Layer 7 of a small transformer language model trained on English Wikipedia (15 layers, counted from 0, width 64).
A neuron's activation on a vector x is SiLU(gate . x) times (in . x), where the dot is the dot product.

Input weights of the MLP neurons that the questions are about. A number n stands for (n - 500) times 0.001.
n0 gate: 529 638 344 509 556 746 551 393 600 825 343 461 424 589 582 431 630 434 539 414 410 521 586 394 533 642 391 522 471 637 464 447 593 664 402 356 549 466 359 552 536 541 384 557 573 625 453 342 554 534 401 558 411 535 591 482 591 511 454 493 548 618 675 399
n18 gate: 573 471 653 470 523 488 527 567 267 551 433 492 562 611 339 473 456 545 504 472 424 830 593 453 388 584 600 625 593 716 626 575 499 331 409 474 406 632 256 550 411 627 599 537 381 461 638 570 698 190 472 657 398 719 501 474 514 386 421 610 551 488 573 473
n20 gate: 474 730 579 348 416 452 417 573 590 505 552 537 656 617 511 554 577 439 565 533 376 468 648 745 447 508 478 509 412 567 548 601 324 364 462 448 327 781 588 679 784 326 407 590 454 438 432 628 554 486 548 403 513 541 311 636 661 422 510 618 349 393 481 516
n22 gate: 736 585 590 405 675 635 348 389 525 437 549 357 577 215 410 206 645 372 604 548 368 455 637 470 530 564 451 586 473 518 524 424 344 634 648 448 401 755 450 722 543 382 467 565 176 727 436 646 538 443 453 489 463 389 445 645 593 544 521 500 394 466 533 570
n23 gate: 381 570 526 702 578 674 490 519 397 532 540 588 469 423 322 538 484 500 575 397 634 560 300 531 543 473 483 471 572 400 369 576 546 652 443 518 614 422 601 384 673 378 479 508 494 350 580 489 468 623 501 598 714 351 471 492 343 627 459 441 582 521 507 525
n29 gate: 239 473 486 399 449 518 348 447 527 713 483 401 601 372 514 746 439 353 522 263 659 488 553 415 344 462 524 532 496 564 568 585 543 308 395 570 444 569 560 527 433 416 508 506 485 424 565 326 480 481 386 661 626 477 466 464 316 502 466 537 359 624 380 459
n30 gate: 299 696 432 488 230 544 160 336 440 490 553 392 757 442 552 634 505 683 459 274 267 466 389 386 384 397 665 393 578 393 514 389 473 343 359 280 644 537 627 572 290 488 491 640 510 501 247 620 562 604 287 371 376 270 373 721 314 694 677 708 432 456 454 608
n33 gate: 445 447 355 579 388 573 749 539 514 301 521 238 422 521 594 436 468 470 407 638 461 515 142 408 526 413 645 596 452 603 599 493 481 569 504 585 476 600 615 421 554 535 534 415 481 438 536 569 520 451 482 310 416 431 479 381 651 387 393 463 399 469 339 606
n37 gate: 394 244 335 382 419 439 515 516 481 538 343 375 475 531 611 385 658 292 596 472 560 501 520 570 522 500 544 480 605 576 535 423 472 382 620 739 613 413 686 479 388 528 571 425 596 480 326 548 380 447 424 371 572 631 641 560 393 517 535 618 453 550 400 495
n38 gate: 516 369 480 506 686 481 540 311 628 412 711 463 519 643 367 420 635 338 843 479 592 570 464 709 668 579 537 376 618 503 728 421 406 485 443 435 546 355 583 450 573 720 648 400 205 660 508 530 501 231 385 437 536 518 717 510 483 670 586 280 414 712 490 469
n39 gate: 519 484 397 474 637 523 217 500 554 424 449 609 295 368 408 487 521 366 483 725 633 507 447 425 522 521 495 614 472 657 496 547 645 657 330 489 534 468 320 500 588 338 659 258 517 519 487 445 611 518 443 472 709 364 600 233 712 565 329 489 528 601 505 618
n43 gate: 444 550 425 526 295 421 249 452 482 510 581 414 424 474 558 474 597 479 346 751 501 615 312 533 277 625 713 533 568 523 449 443 494 381 533 495 646 576 249 613 298 460 533 322 583 537 412 529 494 832 500 543 640 440 707 492 420 457 412 943 606 372 528 564
n47 gate: 516 296 413 438 492 700 427 263 593 543 591 514 507 565 626 516 627 447 619 669 438 381 582 397 701 573 328 678 495 446 380 279 321 514 407 308 630 545 579 497 457 382 355 349 387 516 563 607 400 458 520 338 611 311 394 461 717 638 550 728 323 669 516 450
n53 gate: 287 474 581 631 412 343 611 536 482 385 335 543 246 473 601 515 130 492 436 564 413 480 470 607 626 414 520 514 242 549 736 420 301 574 365 301 451 279 460 525 482 582 675 445 616 451 308 450 496 417 453 402 566 549 562 551 714 425 289 545 477 554 488 637
n54 gate: 464 511 684 407 479 643 418 489 253 508 554 483 737 417 460 575 375 636 553 219 387 395 523 473 716 397 757 674 307 592 545 401 550 358 330 364 404 184 674 390 538 726 516 375 309 405 630 458 491 524 477 397 464 301 504 601 649 461 552 342 307 602 342 599
n55 gate: 531 459 632 328 449 565 311 598 532 448 470 577 540 308 464 419 662 589 832 549 576 326 457 393 565 232 288 445 531 442 271 343 393 688 402 423 790 612 538 448 447 627 568 404 446 531 412 666 289 340 292 685 482 622 499 780 631 476 362 634 322 654 593 390
n58 gate: 513 552 507 420 431 445 455 570 510 501 657 503 462 591 754 454 458 479 511 577 666 446 746 752 519 410 459 691 498 414 233 379 286 501 362 406 533 343 406 730 389 333 706 388 348 476 619 638 461 421 297 471 467 624 215 417 565 688 488 476 243 570 611 491
n59 gate: 633 724 414 518 459 344 519 371 206 621 554 579 461 439 558 384 690 476 501 495 441 74 338 359 581 299 404 572 600 547 653 426 545 658 334 587 429 653 336 572 869 565 561 690 306 565 411 682 623 424 414 593 583 495 536 598 617 479 729 247 716 372 567 676
n68 gate: 85 517 456 480 472 637 686 357 639 549 287 343 561 434 631 663 460 463 686 406 442 526 310 459 444 709 582 401 444 432 605 564 674 596 435 122 357 513 598 447 551 468 536 503 409 661 616 373 585 382 679 778 690 395 503 597 324 464 587 388 460 586 629 633
n71 gate: 586 580 462 416 371 481 677 538 565 237 422 416 568 518 373 387 365 678 550 580 622 348 547 432 761 483 496 694 497 581 541 482 612 527 555 491 411 587 503 582 499 508 677 416 279 495 561 612 535 382 528 558 443 657 417 551 719 493 292 629 284 445 420 539
n78 gate: 404 899 598 643 234 558 388 545 307 609 346 507 548 623 442 367 521 429 675 254 704 586 630 294 368 743 225 632 557 553 768 580 543 536 506 493 608 523 652 511 832 424 297 740 404 466 450 496 787 599 556 407 545 452 423 537 489 434 480 521 542 456 741 378
n79 gate: 634 310 748 401 404 687 614 596 554 510 7 555 517 374 384 487 465 495 512 482 400 697 526 636 485 448 657 644 866 624 260 591 652 434 551 399 615 609 451 685 525 376 515 699 449 475 335 528 561 494 654 497 396 498 476 652 400 564 634 609 629 474 485 176
n81 gate: 404 505 582 499 442 639 507 674 484 325 616 416 591 540 395 395 407 445 401 548 535 379 295 648 546 620 442 482 603 378 484 320 295 761 313 217 447 688 432 568 609 796 549 533 687 576 334 524 673 659 533 561 411 500 539 589 422 426 563 464 283 358 573 473
n88 gate: 484 477 466 548 352 571 422 317 493 310 647 355 567 621 550 479 328 560 539 629 482 521 436 529 551 629 317 381 475 688 619 508 517 587 483 547 510 505 525 385 518 370 409 400 484 323 550 565 448 559 566 423 608 507 679 336 454 394 506 689 311 315 529 421
n96 gate: 549 434 436 503 812 193 735 480 451 536 511 421 356 482 523 535 345 748 621 559 598 439 621 402 716 519 435 551 609 611 625 406 457 444 372 514 483 370 627 302 606 560 620 543 511 523 611 297 652 280 554 455 498 641 581 451 481 371 493 514 626 452 401 517
n108 gate: 618 600 464 581 596 408 281 495 645 413 397 384 508 283 441 397 570 259 481 594 541 490 443 496 498 681 354 680 582 433 465 401 546 632 505 193 493 676 205 581 840 548 512 373 637 423 468 516 789 679 560 644 638 622 526 647 475 482 608 546 541 436 580 501
n113 gate: 454 506 485 651 584 389 662 364 537 659 464 564 254 401 744 614 410 570 379 614 468 486 613 468 347 460 410 560 454 640 397 450 396 545 448 664 275 648 630 488 528 498 460 569 518 413 520 460 551 534 447 585 346 589 447 164 393 739 639 369 361 394 604 520
n115 gate: 514 516 150 628 362 277 601 470 153 708 443 404 512 399 777 670 393 416 507 420 683 451 498 543 352 628 450 479 515 526 452 557 383 564 369 577 314 431 508 496 754 316 233 525 425 624 590 435 633 448 647 477 565 484 398 532 504 330 515 438 381 320 576 671
n0 in: 516 579 492 520 441 587 491 385 480 552 551 496 435 592 395 616 623 449 288 306 464 371 763 371 517 799 627 574 427 557 480 498 581 439 451 293 537 536 497 572 405 548 573 551 664 461 439 489 597 513 226 550 469 660 623 497 741 520 496 456 710 758 470 314
n18 in: 657 668 486 477 381 568 333 511 439 506 489 672 699 439 413 541 500 476 769 531 418 807 457 848 385 660 493 495 440 631 587 496 364 220 305 331 606 520 425 659 424 472 532 456 300 428 401 658 428 503 450 617 542 513 237 509 524 494 536 603 410 429 571 455
n20 in: 326 584 438 449 538 538 408 390 441 513 480 116 634 408 519 784 568 519 508 524 385 436 366 514 284 402 379 473 419 614 467 462 518 581 545 331 325 415 461 666 501 373 527 420 384 562 455 552 504 364 495 452 484 687 731 486 612 435 351 492 317 343 654 283
n22 in: 725 566 693 532 277 480 482 604 543 540 504 381 479 255 287 297 766 510 345 607 396 406 693 427 441 478 684 466 465 303 557 517 410 376 837 571 453 815 563 616 524 424 480 570 612 515 574 586 397 543 624 411 334 522 440 619 565 411 403 400 583 234 365 617
n23 in: 605 468 788 475 313 516 362 685 613 544 430 660 486 313 341 580 476 314 545 484 329 476 601 494 461 497 445 395 479 730 417 411 606 589 506 451 653 511 411 739 513 499 456 440 428 641 470 388 393 646 519 685 582 450 540 442 686 442 507 761 412 531 485 458
n29 in: 357 472 483 523 361 558 325 572 573 624 488 351 597 512 584 508 500 404 535 402 710 664 237 450 420 611 576 636 263 607 511 617 497 672 603 390 632 516 551 467 473 454 451 546 497 493 478 353 460 646 453 536 459 504 476 489 543 442 518 542 380 646 528 551
n30 in: 439 560 449 651 471 399 333 533 354 400 474 546 455 320 595 475 552 549 679 369 436 511 384 415 605 506 490 244 588 399 559 522 563 393 383 440 651 435 437 621 459 485 385 635 499 421 270 404 451 550 643 564 401 577 503 558 425 518 505 499 603 440 477 577
n33 in: 585 485 703 463 341 689 567 580 792 719 425 428 725 271 233 403 397 567 517 176 418 256 443 530 685 377 898 699 530 385 654 354 597 700 680 293 406 449 354 424 442 502 618 467 320 680 695 488 499 549 850 509 432 414 488 581 465 658 728 534 810 784 232 518
n37 in: 402 240 401 395 447 564 330 399 424 385 555 388 574 627 606 486 624 490 561 573 530 474 563 533 511 377 570 486 419 606 476 328 369 418 581 665 632 515 670 458 406 495 569 452 563 502 375 475 434 388 443 421 504 666 779 574 573 661 590 574 362 436 463 529
n38 in: 409 285 417 486 594 351 511 331 557 485 562 503 651 483 393 517 434 544 606 488 508 396 487 642 476 520 548 454 280 366 484 502 576 617 589 305 752 534 480 607 451 601 475 411 359 638 446 489 395 395 320 646 455 359 586 602 705 556 461 498 359 547 495 565
n39 in: 587 492 518 268 564 595 476 527 418 552 613 546 844 266 402 513 498 536 500 383 310 229 444 567 504 422 785 635 552 577 543 540 460 592 474 529 427 510 470 481 408 635 518 557 392 746 596 440 448 408 570 688 557 650 449 704 596 426 629 503 688 672 442 334
n43 in: 663 607 515 517 562 546 636 475 655 300 637 369 333 570 350 427 544 402 391 649 395 552 386 560 558 614 635 645 413 543 644 340 605 508 351 531 331 519 541 397 514 541 439 388 517 441 553 549 543 550 445 499 572 516 331 468 510 531 521 598 610 487 518 678
n47 in: 414 486 404 476 619 599 668 506 531 516 735 633 393 673 472 705 491 457 426 546 620 503 664 723 509 651 320 680 528 496 614 350 431 409 342 288 539 378 507 537 523 481 236 539 405 515 657 507 610 394 684 397 654 310 359 442 544 407 496 556 646 422 473 614
n53 in: 347 527 654 630 440 617 674 544 576 369 407 624 556 174 488 808 395 599 331 538 401 632 735 600 446 460 569 354 453 547 540 780 504 271 542 415 514 305 597 485 507 656 791 516 449 685 598 220 457 330 417 366 513 409 390 379 871 455 409 437 723 676 340 726
n54 in: 646 489 569 695 405 411 516 491 433 609 501 598 452 378 524 613 519 344 206 366 539 333 512 291 609 473 786 308 539 216 445 357 515 207 536 648 553 501 594 363 321 603 331 411 647 366 350 518 524 548 580 241 291 400 438 860 435 211 339 305 607 485 380 475
n55 in: 437 554 411 582 276 347 369 552 542 709 516 529 525 415 416 498 401 522 468 575 564 566 392 402 437 417 674 488 332 423 435 498 622 490 442 618 560 551 582 584 542 563 410 703 744 528 573 609 438 634 703 529 344 562 405 658 406 384 576 535 494 507 652 294
n58 in: 551 516 569 433 568 426 291 578 241 632 645 737 445 532 828 592 688 498 501 357 588 447 493 613 509 514 573 629 414 637 337 456 464 270 342 342 560 286 415 381 505 320 583 752 340 668 531 523 417 400 439 604 692 459 492 520 482 507 484 503 619 580 548 520
n59 in: 634 569 703 615 604 442 754 431 605 665 564 522 382 629 637 394 553 334 467 523 603 689 356 364 506 670 221 620 418 625 446 224 627 561 692 635 442 594 581 758 426 569 668 297 543 203 648 613 563 527 513 713 144 605 647 358 378 581 457 537 416 421 581 347
n68 in: 468 529 423 438 399 748 486 279 406 286 554 615 387 711 721 553 562 388 727 437 648 320 446 458 415 436 308 420 357 457 367 545 173 399 436 511 685 602 765 516 251 521 326 492 589 607 562 533 247 395 336 560 662 491 427 650 461 430 832 683 378 532 702 481
n71 in: 541 562 582 388 746 294 279 669 367 424 486 378 788 470 660 579 496 882 704 424 647 307 491 455 553 425 615 699 598 668 589 571 816 343 669 434 497 595 400 722 569 722 629 455 496 322 655 703 367 496 564 718 500 841 618 437 297 556 374 770 305 514 518 450
n78 in: 439 445 503 523 525 643 298 454 509 436 677 566 636 445 415 560 432 592 487 674 539 554 418 421 451 444 482 451 551 274 309 535 479 527 386 650 728 481 412 371 359 421 537 460 673 360 369 564 486 473 461 509 492 426 594 547 435 491 320 551 540 497 400 521
n79 in: 596 469 694 330 335 539 592 691 519 563 286 471 425 499 388 521 463 402 427 448 271 439 577 466 582 637 583 801 623 685 474 527 496 401 557 386 580 575 511 537 425 602 509 638 417 649 459 573 593 350 498 474 551 413 525 661 635 747 629 742 422 722 401 484
n81 in: 454 622 565 646 537 652 629 578 690 597 468 470 442 415 221 354 400 581 402 304 574 398 540 512 587 443 474 464 477 372 638 498 450 634 677 482 431 268 567 789 693 482 522 638 679 520 551 443 778 442 390 395 552 411 207 477 464 406 845 304 651 419 386 555
n88 in: 485 586 639 530 578 574 589 474 683 475 373 512 547 537 591 434 671 456 443 294 732 551 372 365 464 686 362 538 366 508 492 554 668 576 534 314 417 634 557 660 407 521 674 376 643 565 538 597 286 581 437 529 560 546 475 659 412 554 512 512 434 547 546 214
n96 in: 639 477 387 432 587 363 695 467 449 569 391 462 415 451 440 472 488 825 601 616 457 566 615 351 563 514 480 454 572 529 412 458 393 458 480 645 417 480 582 485 364 483 490 406 560 395 427 448 670 439 655 481 421 682 649 549 413 509 553 635 473 375 495 439
n108 in: 276 559 672 442 267 459 382 560 535 427 462 356 705 454 484 244 348 454 545 526 793 760 384 544 556 455 418 508 404 551 656 504 613 345 719 346 577 367 469 563 338 714 455 538 556 355 557 299 539 592 335 514 456 456 156 689 346 520 464 526 582 420 459 583
n113 in: 494 573 449 532 574 254 630 419 433 558 363 604 302 442 682 465 496 477 448 406 266 678 503 331 389 418 500 387 708 360 420 345 504 658 293 567 411 587 583 389 498 446 542 453 415 476 415 600 488 400 547 397 449 579 572 360 455 486 429 455 539 434 613 313
n115 in: 484 827 663 461 579 610 545 569 543 430 519 565 371 409 431 464 373 507 342 459 413 250 754 525 525 505 601 337 560 460 376 596 475 655 486 516 604 300 537 650 521 627 503 307 643 539 477 780 460 639 405 499 285 325 281 415 476 490 476 583 293 504 557 522

Each question shows a token from some text and the vector x that enters the MLP there. A number n stands for (n - 500) times 0.0059.

" 2019.": 171 539 469 555 587 648 453 557 516 724 388 546 354 463 269 544 675 521 550 597 435 273 438 524 592 571 345 403 378 427 505 559 545 457 611 574 674 461 524 574 367 646 464 645 598 487 324 347 402 508 416 544 480 672 501 503 429 635 418 399 513 364 590 449
Which neuron lights up most? n0

"y": 430 559 556 475 709 491 495 442 349 575 626 580 522 419 350 276 356 542 587 502 609 463 524 536 375 445 216 179 433 176 357 494 599 368 672 520 599 483 528 425 397 462 447 603 695 431 520 473 562 499 481 489 399 497 508 315 514 607 543 465 604 412 463 551
The two highest activations, in order: n79, n33

" Ob": 435 432 484 601 457 472 525 454 631 486 689 506 500 465 547 350 420 466 531 396 728 522 456 506 549 465 437 259 287 418 311 717 677 394 474 543 533 336 628 516 308 538 241 417 648 500 698 547 612 596 545 371 417 529 481 558 427 598 643 491 519 327 526 324
The two highest activations, in order: n88, n79

",": 437 546 555 409 543 457 453 619 635 701 419 482 565 428 540 425 494 457 508 524 281 465 577 385 622 566 419 233 379 173 387 491 521 490 607 379 616 516 494 620 616 752 463 500 591 563 374 364 476 484 493 585 496 504 640 377 480 585 539 520 604 514 424 430
The two highest activations, in order: n0, n81

" under": 540 306 750 569 340 495 382 533 479 583 346 409 807 630 492 462 505 502 550 537 566 443 539 656 423 642 529 291 486 385 332 741 501 515 701 535 405 454 487 464 414 507 591 432 534 539 645 545 573 332 517 570 498 340 549 471 415 620 494 434 555 455 634 343
Which neuron lights up most? n47

"ge": 511 510 527 443 462 470 594 535 539 522 585 564 559 536 406 466 456 558 556 436 484 525 563 451 482 345 280 83 350 183 375 605 416 349 595 601 688 526 526 443 508 328 530 653 595 456 613 420 579 587 480 487 385 528 609 408 465 635 445 575 595 382 680 526
The most active neuron and its activation: n39, at about 0.36

" modern": 559 369 618 501 499 593 524 568 694 465 574 555 447 429 502 449 543 434 361 415 601 576 555 489 455 713 537 375 406 108 183 627 507 552 546 366 510 438 537 467 358 515 530 507 493 482 531 468 547 332 723 671 570 533 473 304 387 481 481 601 424 363 497 474
Which neuron lights up most? n68

" Vir": 518 426 563 509 357 537 405 483 519 515 591 722 543 399 439 573 559 614 491 383 682 462 529 465 496 583 362 255 418 357 290 611 574 448 469 312 645 485 615 553 387 591 436 330 706 412 533 373 818 461 636 429 503 503 364 407 338 667 507 404 560 415 523 538
Which neuron lights up most? n30

"5": 426 666 606 525 561 356 434 661 399 648 765 501 516 469 472 556 480 528 545 531 576 514 525 531 596 430 429 581 406 209 209 572 261 288 466 480 456 386 387 547 631 418 468 689 538 557 383 333 392 474 573 549 364 565 403 398 529 528 557 512 642 478 544 444
Which neuron lights up most? n58

" federal": 360 440 460 411 394 504 485 453 777 503 536 603 645 553 470 452 672 462 506 521 554 544 378 495 427 513 603 513 304 207 253 728 547 451 496 644 460 491 698 575 379 492 550 513 414 496 494 301 702 438 668 636 477 658 495 467 369 560 578 610 588 577 547 409
The three highest activations, in order: n68, n29, n115

" the": 599 523 613 568 563 493 465 539 527 443 565 456 424 382 503 375 544 343 470 687 505 425 436 590 479 669 619 416 423 124 332 403 501 537 473 461 416 560 485 515 332 682 510 503 611 517 556 262 603 540 409 607 562 602 567 406 351 290 428 603 387 319 562 474
The most active neuron and its activation: n43, at about 0.95

"omen": 436 467 614 472 514 451 365 509 538 510 523 547 687 599 268 523 533 674 650 481 414 550 534 458 405 440 246 445 375 344 296 794 549 338 616 516 595 540 666 373 470 383 459 335 561 542 435 366 345 639 361 570 679 485 591 339 465 426 444 569 623 512 499 495
The most active neuron and its activation: n23, at about 0.48

" ": 499 556 443 631 563 298 508 532 587 506 546 626 640 532 561 442 669 612 365 608 567 538 496 617 646 560 356 483 362 463 256 541 424 424 485 473 690 508 625 668 597 442 621 484 544 620 587 362 655 345 448 480 316 446 677 655 463 531 637 377 507 204 538 548
The three highest activations, in order: n59, n96, n33

" unique": 393 367 541 529 523 620 519 363 493 569 587 514 473 364 451 576 565 483 404 433 459 475 514 468 392 548 628 431 271 135 363 577 495 667 543 550 607 590 434 568 380 517 524 390 462 561 533 384 549 362 473 634 608 581 605 161 408 467 582 433 476 267 420 371
Which neuron lights up most? n113

"ition": 376 406 574 439 466 500 585 496 512 526 525 504 623 515 367 140 566 505 461 434 583 422 483 451 418 374 341 305 365 136 362 637 543 366 405 571 673 545 590 463 314 449 609 420 608 469 447 355 442 500 612 466 417 719 689 392 491 533 475 608 567 569 421 410
The most active neuron and its activation: n37, at about 0.68

"\n": 281 554 543 646 505 371 501 575 399 645 494 635 523 524 552 754 383 472 591 664 446 455 496 486 557 501 658 419 223 454 411 667 443 282 531 578 622 531 549 513 565 382 564 442 514 488 389 411 517 340 480 451 449 344 471 538 341 389 217 505 489 281 558 484
The most active neuron and its activation: n53, at about 1.1

" 1950": 432 432 580 607 602 627 188 524 708 650 567 577 521 511 421 631 613 615 663 370 535 460 537 560 674 540 530 626 388 333 234 561 521 550 508 570 552 425 534 513 353 487 503 541 576 489 359 225 446 533 561 543 458 649 449 457 508 583 416 585 602 575 368 349
Which neuron lights up most? n29

" in": 471 400 545 438 375 381 332 457 571 476 523 515 582 483 503 378 416 345 472 557 499 397 453 592 610 635 512 395 329 184 321 694 454 458 561 324 490 476 452 424 628 776 633 436 604 641 514 517 341 461 420 569 574 551 584 477 404 504 387 538 494 307 613 444
The most active neuron and its activation: n108, at about 0.61

" well": 366 358 608 413 388 506 506 636 511 531 493 449 621 415 497 634 483 535 418 464 508 448 557 482 528 430 486 359 272 323 334 611 479 512 434 410 535 490 485 575 572 222 461 424 408 615 657 396 475 407 619 439 450 469 411 240 467 654 400 608 530 187 496 301
Which neuron lights up most? n20

" ins": 367 478 567 421 219 558 605 644 513 490 701 586 347 561 414 215 632 619 497 514 510 496 636 529 430 497 564 377 356 545 379 573 623 124 607 385 396 417 548 578 627 434 565 463 591 278 583 462 447 496 639 592 351 473 733 535 436 489 557 520 397 513 536 447
The most active neuron and its activation: n39, at about 0.25

" a": 638 425 665 616 471 496 451 496 329 506 604 531 462 482 574 351 426 435 516 716 348 476 368 586 381 588 683 310 369 250 303 476 453 541 529 494 554 491 499 574 472 676 590 573 527 638 719 429 523 528 425 495 471 464 416 352 320 309 518 601 322 376 547 400
Which neuron lights up most? n0

"8": 323 662 566 495 574 446 474 579 407 723 715 481 722 626 492 462 614 522 478 595 552 526 513 585 632 448 420 544 386 245 230 564 391 271 484 573 433 425 395 509 570 336 452 662 549 508 559 548 382 587 401 502 393 555 301 402 614 509 467 570 429 445 473 372
Which neuron lights up most? n58

"4.": 356 333 507 631 462 573 424 648 460 639 351 429 466 456 316 382 571 419 436 712 473 313 460 533 547 538 446 484 409 400 482 345 427 541 571 504 749 411 526 486 511 680 390 599 549 657 255 422 422 471 335 572 453 712 655 481 576 627 436 519 540 288 635 382
The two highest activations, in order: n37, n55

" turn": 498 459 588 331 254 536 429 390 631 549 541 594 581 553 413 598 600 519 492 523 464 483 601 588 447 353 372 511 289 273 552 683 676 483 572 487 525 623 353 648 497 359 677 643 463 404 660 496 462 591 522 461 462 551 593 335 265 506 514 343 516 636 408 341
Which neuron lights up most? n96

" mid-19": 390 535 586 525 419 617 273 451 568 715 470 509 659 449 630 526 541 263 327 377 610 446 618 539 606 550 596 581 374 453 370 622 624 450 429 431 520 384 423 546 561 392 295 500 551 430 649 347 247 413 495 583 298 541 539 358 537 432 482 602 388 407 480 331
The two highest activations, in order: n29, n0

".": 181 490 495 508 521 611 474 559 443 665 389 483 358 489 295 406 498 449 585 680 420 265 489 557 526 527 429 417 382 261 528 500 538 392 588 427 733 469 524 518 524 627 527 589 612 670 307 410 526 484 378 563 367 631 651 502 524 682 454 377 580 296 492 462
Which neuron lights up most? n81

"dale": 499 413 568 491 595 492 481 523 644 652 617 514 487 591 304 553 506 507 600 458 614 516 484 383 468 394 519 286 368 192 350 590 420 264 600 556 573 536 618 546 451 429 586 887 512 389 567 490 488 522 528 496 505 654 697 312 549 537 550 680 627 470 501 617
The most active neuron and its activation: n115, at about 0.25

" V": 521 459 478 524 435 426 466 696 675 452 830 515 540 330 500 307 533 455 513 643 443 486 514 382 511 588 328 345 435 354 331 663 620 374 445 452 649 441 615 478 429 356 467 497 611 522 624 438 724 492 569 437 320 582 487 476 253 697 545 437 562 439 542 478
The two highest activations, in order: n108, n30

"==": 579 395 507 611 511 624 336 421 467 617 554 571 451 396 326 415 577 292 409 712 425 385 566 410 469 510 463 672 301 463 488 504 519 500 295 515 562 561 523 518 570 518 527 375 492 528 377 655 483 435 458 699 235 553 539 499 497 369 448 671 408 313 628 301
Which neuron lights up most? n55

"oslav": 462 560 493 566 600 614 455 562 604 465 608 564 552 506 312 528 517 531 642 413 449 620 656 323 340 533 394 222 347 300 390 607 581 449 484 535 509 365 683 421 443 408 444 583 732 430 514 495 463 526 675 592 502 582 517 372 303 638 479 618 642 365 587 553
The most active neuron and its activation: n78, at about 0.52

".4": 434 571 518 533 482 513 562 531 556 585 678 430 612 657 423 491 551 577 410 656 439 556 487 458 628 456 417 386 481 213 405 683 470 469 471 579 620 494 319 628 460 480 352 754 598 582 386 321 366 504 580 608 325 617 588 360 539 521 532 418 797 569 548 404
The two highest activations, in order: n0, n71

" Old": 760 412 598 542 519 545 392 566 687 535 663 540 588 364 496 544 463 456 408 381 572 445 481 436 484 591 405 441 407 82 452 566 611 470 530 488 617 410 592 610 373 464 473 678 575 412 615 481 509 364 648 533 494 554 362 325 414 581 446 643 579 288 475 463
The most active neuron and its activation: n37, at about 0.18

"stem": 232 508 629 429 578 663 487 486 468 611 599 574 493 553 381 427 595 554 529 477 624 452 524 395 445 376 443 248 336 142 489 603 479 487 488 522 602 409 510 452 385 395 532 495 562 451 365 259 452 534 666 606 404 661 663 500 417 526 428 565 623 482 522 509
Which neuron lights up most? n79

"As": 435 475 574 560 593 489 262 433 381 526 523 531 610 522 383 503 642 512 422 356 498 472 656 464 507 446 322 491 227 355 483 529 486 434 654 510 364 322 454 464 451 718 439 438 651 557 478 452 537 455 484 398 376 421 721 412 259 397 465 536 363 586 679 566
The most active neuron and its activation: n54, at about 0.6

" Prom": 599 423 518 661 231 558 549 492 659 505 643 610 536 437 517 513 515 700 278 564 603 356 573 340 498 420 564 321 338 398 475 606 656 299 423 356 736 359 497 632 362 465 416 335 459 506 699 424 486 515 598 457 490 462 546 404 437 561 419 507 542 547 524 304
Which neuron lights up most? n54

" was": 449 299 477 545 525 358 459 464 442 588 512 498 483 500 354 615 503 557 719 552 404 415 549 689 534 579 719 267 349 278 535 570 476 499 623 509 565 503 313 540 548 679 589 529 477 602 728 574 561 587 360 501 481 572 617 449 329 642 435 663 434 533 519 240
Which neuron lights up most? n38

"porary": 413 491 488 411 449 587 477 448 596 592 437 469 536 401 431 454 593 526 477 572 513 408 426 565 395 632 628 298 419 61 324 636 471 516 466 618 542 415 518 427 279 564 488 514 406 381 634 401 662 386 509 678 577 494 473 312 395 552 552 522 579 395 550 356
The most active neuron and its activation: n68, at about 0.39

" sculpt": 426 298 521 453 202 553 518 450 499 577 653 512 613 513 431 416 535 486 618 436 402 559 603 384 358 753 430 362 417 421 304 689 615 391 461 632 678 504 500 508 530 483 573 680 534 416 723 406 382 447 702 635 374 551 588 474 434 470 355 553 336 496 332 502
The three highest activations, in order: n29, n81, n78

" P": 417 614 482 507 506 435 456 574 622 495 838 561 469 399 448 403 453 554 434 599 445 564 439 532 434 631 339 359 361 411 251 623 653 416 476 491 521 325 686 582 409 433 489 539 476 459 488 374 659 424 565 412 255 593 489 727 330 549 563 422 685 492 553 424
Which neuron lights up most? n30

" and": 413 479 566 596 607 544 245 462 538 463 326 438 432 532 561 231 467 403 446 574 387 385 476 455 483 535 526 206 267 178 415 380 364 473 523 386 490 467 548 540 475 594 431 480 506 579 529 433 457 420 464 661 568 506 696 488 492 609 451 508 466 279 602 385
Which neuron lights up most? n68